Layer 3 of a small transformer language model trained on English Wikipedia (8 layers, counted from 0, width 128). Numbers have three digits each and are written without spaces.
A neuron adds its activation times its output weights to the MLP's output. To switch it off is to set its activation to zero at one token and run the rest of the model.

Output weights of the MLP neurons that the questions are about. A number n stands for (n - 500) times 0.00053.
n3: 385324391304656419681439571687511460507531450466334671658416376504658507663496576483415479590496523252232486486459413397406460326209377586508510548603540224741453375584722297346631342515559368507465483468633363510554616456357522507416577451514510451429453424433667421520589529684519537468496611650445518309483666625585436411374447561360724433455526710342344711661668230400591406670757
n16: 406532475493586603610549549390527580426389412420573593540580399433455528441545693350503504285836540287504620529395315632402465292480447632405596493448485613673324333508697563486655322598511590478619404517471526247317457485558613706794517482350670352398559758529538590756496675526562650515660522593401302434372306546614209423355287577393616628437416600528451463252425437743368457412631
n73: 531478368420457746551526513490546585343543507587571590520453522528718438367577583500567408416287649315555467466529444553496740392534371590496473387404341516406394596477414586545879291555674404514607344459392521440622717454336648252394445355392408483634422561537427286580730447587263468472392683583348528495395410552537463462434367252521432615435082616517469503355481507500459446647527
n102: 500443378484606624535507396154434285396637304364175460382362512376440598416460493331606455430617290593470419466466545402527607172427461596568476555557395328435335669492752465609554193489613513214693572574347486629367619554345392540417354618557448459443583408458547500476652424453544533422437496620493621219328603419556579651446363497571438422439483401571582521698730372640490600507277
n143: 504359504585431484575557099624442311220465634612405521249636765484340466429553423519468532687516749266281462426319345435718706573548577433423707535231602515409485448343448322537484540411578493166535578268304504600543538593512210648514459801282500763334560308457455685527694488540338380304473540560251552609588477394670441524538524398601500592536348478726492520524294500539424422311641
n162: 567583565435518717467521377500641223265632548347660312511640347504537620310485706289701321524390273323711306439492590486257510576424414288547518528318576387729579452375670452514587316410527570452651521489580228628405500632403596287580569489507574296388628644332474340549426557437315534533616633393651634500638411318628492581256577412542603469387434469567332518474558449347510385613446
n177: 561680590581279772489417551101653308431500587557469544612649740747527769356581551471373459464394640222278642559508593376483299290442392384443489603545387471528408371594325534564317524351394462481611535449335281350435556217411575316630471563527455592323507359590655500559373523523643429378560710458660431391525272601768350538391587522633460444538273241613365481393645330449573515334624
n180: 477565530511547660485704661708500531532391571380593696678331463459594554448308504451421612426306273446723442566191561532479631370582523461753366456500635690414619399763636350616611561361356405481668402669419413637516800465592561531598433618611766292636443535284374361563618446508571586447674568436527261454223529600329380493374515425339295319392393588597435526568327388282654489645441
n220: 548277469582570479452208690432698516386415488628306475347453422349532439667589592624619543466500457347356542636500373450859477466483755500483473762696586607580448424437360460530512446521562522775430189906394609538367429301457371562547365668690511283337421615516476580580690406435567690500614752400762383522321840394496403544511350625267472429435586355630792648344410543365380640401480
n226: 459712514398521519369361569852534282202589554734591496608482599522467713416537599414481576555549488553415559472277464507536521457504552596668451186383751507490473270459346638449545550318613398530653531555295378651594465575504707364619545665392597397531720632410500616435563541618546511515345526529466323375378578274370415478514572469411445599414600329511174573526434379595667749714694
n240: 588585523423408549543511481713467471609512245708525578399492384737587560480444500526455480459500248780529405400650496682504537504796704471462531767411330322391515393389230516515379686538471614492288544340597660652509433649512607431250452368380384619553023574308560454720568370424372676480414619540715356457636423335602538744485269459438601446628590452481624397646647323611500781586243
n267: 456337527422535496472386534319652590530601642335274587755473287643500599670329700256426610679578582452580389597521493657596526457608472617504331585611414675474567783594620564646390471517475493710298585560465351485607441407636425484680320958702430729466590685504455631411580721326567479544527464632582524309412728773567686583576358591733440629759248545592423572520563611311551477251512
n286: 560536551307403626478729377395657614511335511451381245493518423600448493699436550503474346417496524345563567532453517322683678440432628283492568429682625440629497393592519352399530678378504603436507569228376444607655621538587400607513514547301310446366573627375553844446571485365616515187598374578303638434319557359500402710333731257626500422567663742486568697374600551575240482515485
n300: 625214338598485500541364607596349446422380504616589547364584398459474564530527558422490826521686573873413615467816578565311454379459576484536457612737554192318399605513605623370182588770655375511445451444338545536440610301602396403639370625549407690344535434444332492462325542447567484538426643612404538618633413532337396556658719347618591382551746357435489414399500472504312482277578
n304: 379429820478661345678579424651421452468532352547641545382679580533573465526381337463585641512606557480577398526630349506540484561323564751557487365372387484573509480650580437453561539229174548476416466420376436382321542629513643411500372399605448251538425488444699640411452623450587359510618367424520450345751403541510532229366444557483380691521488435465527420390392567571494396441670
n315: 243394625398592515675645607069482744500346556317577654615610569380635470489536626832568594523533687580470578528534446436364404508377636263281313326489583544355467595723599598646442580638489421693445352278618439714500452504552525529302566434575348490741470559416500683602375682346463496443545472380391493495497592577531384560551486601549586378643365348605453610581484413374426524602417

Each question names a token from some text and the token that comes next. It shows the activations a of the neurons there, in the order above. A number n stands for (n - 500) times 0.01.

Then comes g, the gradient of the next token's log-probability with respect to the MLP's output, scaled to length 1. A neuron's effect is roughly proportional to its activation times (output weights . g). A number n stands for (n - 500) times 0.0008.

"9", then "2"
a: 529482501501511505500506503502490532425490500863
g: 346383619460357412443469450391665623508333524399530610418557541805512333569447707470556493566709541427515418482596498349402513354610504388606508482294566354411531461572531462555433287751570498384489601492782531487341742452455542430684413344284447487614591467483586542538454701574561506530396608335412584433638358529292546663470414527640302487336589542449333451622530617400504583614685
Which neuron, switched off, lowers the next token's probability most? n315

" Al", then "ice"
a: 490487515502531531505487503488501416480533492500
g: 500286507643357607531517474501610736561691484489649627359619596468322338617488567485464563640481606553270699572500677459439474648504403394315556681517310376539640685402513554503621598448489423497480548445362723581481511786518525685502470378468604406424458607569498319633496319309568671393425506402632491407448540334386495334360346692300526555392568410496475527567559646646576488419566
Which neuron, switched off, lowers the next token's probability most? n267

" appear", then "ing"
a: 496490494519505510498418499505540499499521485477
g: 509600537367532533500450725384349448414655453690559438449431211407601472538481457656649436471561591392699563433321608697385506622405658632263382599699697379403379561381573484395461528513488475457394669458421532589845633450469460496355464312477420540568485433359489413492473663552548635356631340629461676549628414585771359470457445592521426469626682512506470438414581594556324456523483
Which neuron, switched off, lowers the next token's probability most? n180

" disc", then "overs"
a: 430501532501491500509495506501500505491490500500
g: 343691391571388652439516546477637540453714289498398384496324411507473398308539629489514542424509373500595570628288526529588597341474511209369542384599459363395316512484453474694438308633286407553320502534513546559511654388588533648628561523439369339475566645585755457624486366272446497359597513661691440481427575694568670599507453496536411523327470511574515693440384558626645428510398
Which neuron, switched off, lowers the next token's probability most? n3

" and", then " girl"
a: 482504506484500609500529668673490506524488494500
g: 392625512274341503450514503519562592604428334556437613465444436421499423823487500678433669353500261349784494651603285539459578410502447399397569371509449560610456361520567635519550643393638552496362546573400344534446525419410632551617349469770616273622471516499671623575575545672600485512483421647548624437371505545633525673548352498498334607566529570580536298573525723674370535555614
Which neuron, switched off, lowers the next token's probability most? n220

".\n", then "-"
a: 493518501506498585842500509503488518503516514494
g: 376592529488363666441470538678653476462569419677390488657605541557537440538379663543533318694558558460322449437530678408473644277687401301766573538431520480588445440537591428460461598550461634680634441525371447445566545415519819259537465580531514534411624599450645720703508418488420355426367536643601292593567570383530460392515671431422316439600439382446327377440383502526386377600660
Which neuron, switched off, lowers the next token's probability most? n177

" and", then " Mo"
a: 487500513499500508491495485602468504478499497498
g: 548499569436683558473496497511496477447389307317384374234313459418456314502720229396452498449630428503455357525568571421464572573222679664415719531495362372471444503569565437479507706539566376438634406573563430592482508409493383486788509313673517460598353490358416675458389625605546636496442372590477587393450316533401460680394463549624344370489562588239481581542398505396419336412503
Which neuron, switched off, raises the next token's probability most? n226

" in", then " Ass"
a: 563521522518508499497500499466492496279494497506
g: 660491605469652617484622337437396321552558227540644398542432380463579418561507467610553522455641516439598504220582544452410543420496568390633416570675381571461700446585433605424429445577519378299447520576459387369493294484638478322576736550443273620510488683474452355508606510595367498433462617528371242443361567379759535387461571198515606388470520474268532552540577571625287489566531
Which neuron, switched off, raises the next token's probability most? n286

"let", then "to"
a: 491509492474532458503555491500497497498620506503
g: 483404556499542500460455352399439531626583315581538504495450463549563504596494490476656662562537348641392583265686627634421393400309477671415514459428610411354573507341585543302234691377588585355540647538530569393508339419567530624542633336553470535378564651551453505590479486555441356381592666620557610507617631478474362251694677524631656201384438632545567301549306523498560439583310
Which neuron, switched off, lowers the next token's probability most? n300

" act", then "ually"
a: 505514508515151529495538485488524500497502501502
g: 402650553536664518447434769596383447574545378624555172570577546613562615625514435350502716607349582304707465528517406583499509646368368549617566331446459583501506640604520652651527515331332539393357607510414552389385341687529587397444374619551546355656604488550394690512563731414417537783455404486599466520440497523538506620581343540546515493624492543634730566472543431293504512294453
Which neuron, switched off, lowers the next token's probability most? n143

"ing", then " $"
a: 491499508480479507503532495481493500505469728486
g: 501556465576327496567624597529412454331540205618860482220566590561538691451322849578554635400380475491378408654622439602670467521459469649361452579475530728652449436569411514518514697556437523537466692429535591425574464566410522482580473486484373621622565510416523489659574381489576656469453326413643547429763559422533501623470570622706566307607480482617420350456513438584424539581596
Which neuron, switched off, lowers the next token's probability most? n304

"ings", then " Sp"
a: 512501501503471485513501506513502494500462500501
g: 626720700301443659475462620528498353598702528640506446507511623579401359463447368505492550349349465500373451359455264471608333618298664603549571497324527437551493533376310446456374386676240435681408451618403540507594530430562290318550603384436667405589590457421608424406715538399505674533525441448405458412466389509403560471493270437411378501341514705337622712563427411414409513476511
Which neuron, switched off, lowers the next token's probability most? n300

" Met", then " included"
a: 507500500501501632485522524495485492489510465500
g: 485247493373316490482542526623499661384514626486494428583601505588467765520614458531496614250392409446586559619595435617473419525631406524481369691534435620569592587620522507602499091612607480520607577601676318458278414508629453486399536554576484530436429534459679425471492484301429363544634326605552478620688548590407360664656576631369469472753405374755463463486517413494596409591360
Which neuron, switched off, lowers the next token's probability most? n162

" in", then " The"
a: 489524511503500491509486478482483524354490492509
g: 569514568411642648399420417439453552439283403607367510455218539494418498644470491318461510431630391538345620681599636477671462546421616500303589604602376515472479536511563305637455537533427432469543564541567371500633443557618414395844522648465519325467489419367573396274498649438566526407618548595550394471636434702519337528416327336486412573543664757455522626451465427344340400272270
Which neuron, switched off, raises the next token's probability most? n286

"as", then " opp"
a: 498478480500498312500498470488500458501470507506
g: 545386612518283594440496621598204435430506637560531208394153395284479572409565409489648629330598582442728520397512364587541531459522554436472395373604614525468495410613474619658507652509508668477461644704306498625606601530544545324531392511474476509422604505521376466592575424751447601568507344572597597512661475484452614466491406370398406337585436653560349568421558588530320257572588
Which neuron, switched off, raises the next token's probability most? n162

" other", then " party"
a: 504500492479494486483287510510508506511483518496
g: 437649521383418482616395337515510281597519631344698583599514408383584727642742594435548556522423519425422523474727434477516499238609643506424480522343393418654285490494574377453546618448664514456298577578392557450402409681401391475279487489444441742660425398597581483506598581565589564609636469624502726622504522410565644536519568233373436602475380603545434624588662576762488441475467
Which neuron, switched off, lowers the next token's probability most? n180

" in", then " "
a: 491512507492503481494499494477492493024508497501
g: 585277495691598408297639522445513471505528485440643779344653382412422475609577542489443523487704469430342460571524581384416535589447555538501420552400556379561385457633503494435739590267515710580745554445596620663462501520581378526393554524456639513382458445513425468506440507663854535456476368514616688555594501776478423707737481590537392611536680550569458226478604493433624456496431
Which neuron, switched off, lowers the next token's probability most? n286

"est", then "ruct"
a: 487502505504502547501545522501499502496481497493
g: 320585474387675533296288716530670678329435493403558381484485431386433480453454391485505493472499584537508345469604402643533479414492585595464521559210621639529646457527399465556627436603568672387590590639378490325250655223531664322425694450470471453518576440369673364464622386505489500513350702337375420458536461478663453328517422468434328417526446440398460486557454651321601548392738
Which neuron, switched off, lowers the next token's probability most? n180

"all", then " in"
a: 492490454556519483500487505494520499500510481492
g: 386433496631624580582605596491745358657150658556508491330499613413422701445291618378542468704356366346449558389365471678609572453619611474484505479440497599332469491459471295665452384413615607551586455480560606590602614647571426633553527428534447674345585383346504551349438438452530495711471591573335359520589626388555380714368484517569507617532364496618368660502550451404696336603474
Which neuron, switched off, lowers the next token's probability most? n143

" Oper", then "ett"
a: 493512485526462332500493502459518498507492477501
g: 490596326628421513594640540598571462644694388487599609427412715609632608681458594475561590423749492612396581610578669453610427535693644680641436550437449537449541515413745679668268519439539388702452411550637437588585583513512451475450416516709486523475386623401606488394736301543383664615562562521406428613397339437339455650416439518622427475561379333650663479458461412443671460426696
Which neuron, switched off, lowers the next token's probability most? n162

" his", then " friends"
a: 379506518499501483492485485557498521501497499483
g: 480525523370314648529506459486601722470644505661431208371490593242622204630510424584521529615642508545501430550668485530377568541445573378576559463558304656445493642351595580630315302655533455334509328475594373286515528526692734647634519539616489347626331416398462614573454387469377464403369332622625336410470625463447490520433493555349455456529627406520406425608465591471424500669447
Which neuron, switched off, lowers the next token's probability most? n3

" later", then " followed"
a: 476650506505509518514506500486501504516510497511
g: 440337480324708557398339601603492540463388572487404759489612630376558547325474739211490440627475611539471447528600516582509441593592477544508565438422463518379432308552457617607516606646663296687619286399550419520498350532525344545536545392388570482464392423665563288488283511406620255544510655423570563496538400345283339501700379586506563613512599521576542487252574712561601479507471
Which neuron, switched off, lowers the next token's probability most? n16

" Real", then "izing"
a: 492500494497503497498486499500506469508495507446
g: 480404457485369618737561340425386509484413633451602511508505236401270603470487643552561547239387451504388566462440616533594439407447547419571619522518674467548490667439373631297607315638741353434516438436517582582441440451513276322294545447483507563524617472378586437623541702551405343586812503514636588473317728493445630445549427660620629411419612497373529476531286452463587583661446
Which neuron, switched off, raises the next token's probability most? n315

"ctor", then " such"
a: 522492498218513490483502512495529496508498499503
g: 403564457688587408610535550543284373628495669478498451612531590359351447446465645448307507263341496474656567285594476417498621412715302610391467373697394695381568561493508520286408528495422494428601366437550302790493416567587325480598549587620582371532304464533595513493539534374616390759400463545561422440467591686495479513594553665617419518661607506374450447463343616690412422651417
Which neuron, switched off, lowers the next token's probability most? n102

" with", then " Ros"
a: 508377509509486480499502524487497501500481545499
g: 500401483315559525607582465365312554462516401626482297426456333539413382469444259454456323504365440592415660556507379402612565595458664463563608504560527666321418504318445219610471478460372273449517607553467615616739578413501403455558637618682430437702377322495362445379670555542584637494381453527540596458617389663313634778680476492454388456511604476538410505422605370399254560529467
Which neuron, switched off, lowers the next token's probability most? n16

"ating", then " him"
a: 485500500531501484499497485462497523499504480498
g: 598556641163428545515441485566654649577568267543420289551619639629588383679582438427678552536312316494493483460602597545620380690494770494370443562468543383476702378533429431402285508727433601523534498489633639405459555387545463461481561510305565398584386446657568273461529568358501488466567397693680595566513555391279662576309471544441439552483512518482370660492602404477427557293489
Which neuron, switched off, lowers the next token's probability most? n226

"1", then ","
a: 487500511500502544515502499574474500496492505497
g: 450513415420577438525589607508661315454343595722589508539541530376713609465533498558700333417499449524480430420680621547636369341766461575520209405266580526362515332542563636285424370429562360531546489415382493388451648388452699524435420444585286493348709535387476528573701424453467521589514371674530462520309733444499609413521473602537640476717632460530395632406443403610369540524566
Which neuron, switched off, lowers the next token's probability most? n226

" that", then " he"
a: 499494495498513465471487489490496500451491267500
g: 583536300480483469434343418311336391403578518561368410518485464544415498641533600434704556547311530416472716307638595592743388436582645390562426490385556434282436637527276485482644458727491518639373408481503652671453282625661364506463395615400754432582492420558430278627704406392575495544557585578468489512473591588557657412555505395502544494388532471553553758579577362542444544284323
Which neuron, switched off, lowers the next token's probability most? n304

"d", then "i"
a: 475493488467493494529522499515481501513505502484
g: 578534455307618432345529216395683237523536588429439428797402501580583388575410493542518461499384397514293389475548437456253606549460581630403553553532458329407589375476454530385583659490761400306652496411420564628485603373459569505626509536375347391707525534653375579534541547358452560459467613567456530389344584457316549666279462486589493491500499559331402459685692503383274340469427
Which neuron, switched off, raises the next token's probability most? n102

" party", then ".\n\n"
a: 501492518523507494495503497488502500497497552508
g: 367624388518428445561538408544478650547556473424507544428521477593470729519426511510465468559373422441486727417560376430639716482549454502380466575315502391487566463549249305397411437668434349636599535367472474579595574668424335704316401439583354616599657482448309229663393438400275652339627602442540403591292609457352505519279616397700475650460449472565393558580366463512454654321601
Which neuron, switched off, raises the next token's probability most? n304

"5", then " until"
a: 486500519496501506496502493472519507489503499491
g: 509327594444714404473437750459479656534430337483682196325561524419535397582599419317612451830527485732479343610571710622309631615670653391492510558542595579426413553457680458499454612655492657409563483588328462608451642404685499517467537558632379580688297350482417461415544453564568411587366581465484602461428335543606483478468505435409448573467436499471519395555382308433584277540525
Which neuron, switched off, lowers the next token's probability most? n226

"&", then "P"
a: 494499500488498500506509518533494511497497514492
g: 377681412469388459472389506486208594335720606503450565359717543486460531361654522634500457516436399609602644576495493565584484339515426580570577387441568320786380396492572475321646467572510569486535469600625190579460475832606389473381510632450380616574528595459531363476294599407321581521411430503811429499558675262420531487548589472438399552507579437470307461479540578548587555490348
Which neuron, switched off, lowers the next token's probability most? n226

"am", then "mer"
a: 527499540496524510513499515506499705504469434487
g: 367515489390604534336445655467534495471452674533602485364190565544588255712500737436582654582591414399606449411605676597411465295525661515545367458516555687398544551354411457527352451626375508491462522384549437620659439310553429488493422532674661495564361366433654655384537396408554634582604466658487410556672446581458499410695644359510485549539387839563598551394426666553684382458508
Which neuron, switched off, lowers the next token's probability most? n267

" as", then " In"
a: 504144495505481665504500570496514489502535484510
g: 640338536454677704596630370686406533524447531595403581333599568607523591457480624512565559509351379484319505608458546348556392631398559390473641537598687514320585416421562327664293426580402515597501446563434457509619689516405509366635833518500695578608446661453619431530612648448584565476473413361510432544684611421333594277703456274445599344488320506383583541424620405584301470513554
Which neuron, switched off, lowers the next token's probability most? n16

"ator", then " of"
a: 506497392521515489504500499500496495506505500505
g: 652492502456509186407539497656623615548654498403356492431588377467637302498397479461484609424405586580580576606521542682381427604663467575634478513515574393526482379393644395614362569393445710591402618614434413669701379613374487304496477600421602528626395502602384467410533623422374597653449468362699301266565441485619497488345640567470216447591560539668230609411466586555683543550417
Which neuron, switched off, lowers the next token's probability most? n73

"0", then "1"
a: 659498500499500516500499500484496507441465484481
g: 720570444303490486288466592568743581382591485555436336505561586558618342585548599544505664594571512558460565497481595318655419507650380383323615403459547562482564429536351440558371336475415244412481557481702562485568487239360350634585641503510370497493249511632533514515290517395308546456442556176577590515625533470490448260538584465476345640551603525778570374533522394367492502481429
Which neuron, switched off, raises the next token's probability most? n3

" deal", then " for"
a: 507500509282839501498533504511502500503481501479
g: 498356472494408591610358415540634596509556279345469576520566658674564540584323478631527479583400439556548540521426544513499520436543498563576444569482384491473365517587473279538535545544547630407514333605524535378418471348491730625369607465611420361539333398610545748518489567520549480444489399476427432294644292571402265681354766506554432413560251501603177505557574496185690357547323
Which neuron, switched off, raises the next token's probability most? n143

" data", then " including"
a: 505497495613491512505535501499510502508499502501
g: 401576594648528651488649350531499673510385469380415372351347571246380442509465252451350422545497426555620192469515475551657584372548389628537643460592352685591494656506347408549427459441665374483750281453537560674576492480505479524661431400545522443538332389551476614414369693372653349682540428493405514424485564540467565761401591501549540494751607427438378534459419553651336394549394
Which neuron, switched off, lowers the next token's probability most? n102

" him", then " while"
a: 666545488502503479477517477500523499493459183472
g: 452640575567677429642405614438481355632609514454427666623533613425497771433520550353580773518410627641450429384496532710536532578509441351477527506617579421356492597564492545304449568724441380662439520468472407594617521431528309622423510503564648482456626392507357489524558545459541460844507502518638642414520669618548380499441462476671711605687409334215307528582647369427618580335446
Which neuron, switched off, lowers the next token's probability most? n304

"id", then "ers"
a: 499485182516538475486517510492505502502486485519
g: 423415450498392464669403512495380653413558379783673469251477483570386265483267576507579499376312417341659565232306479565491621415489578528524344453347480384525584729368467479573463387515748424574518319546454580578639584555297520621418399542341410457517483501524545561460477454604535549434547541664550630492574646561596413186516400499496438543554550456270546560457635511550254435297540
Which neuron, switched off, raises the next token's probability most? n73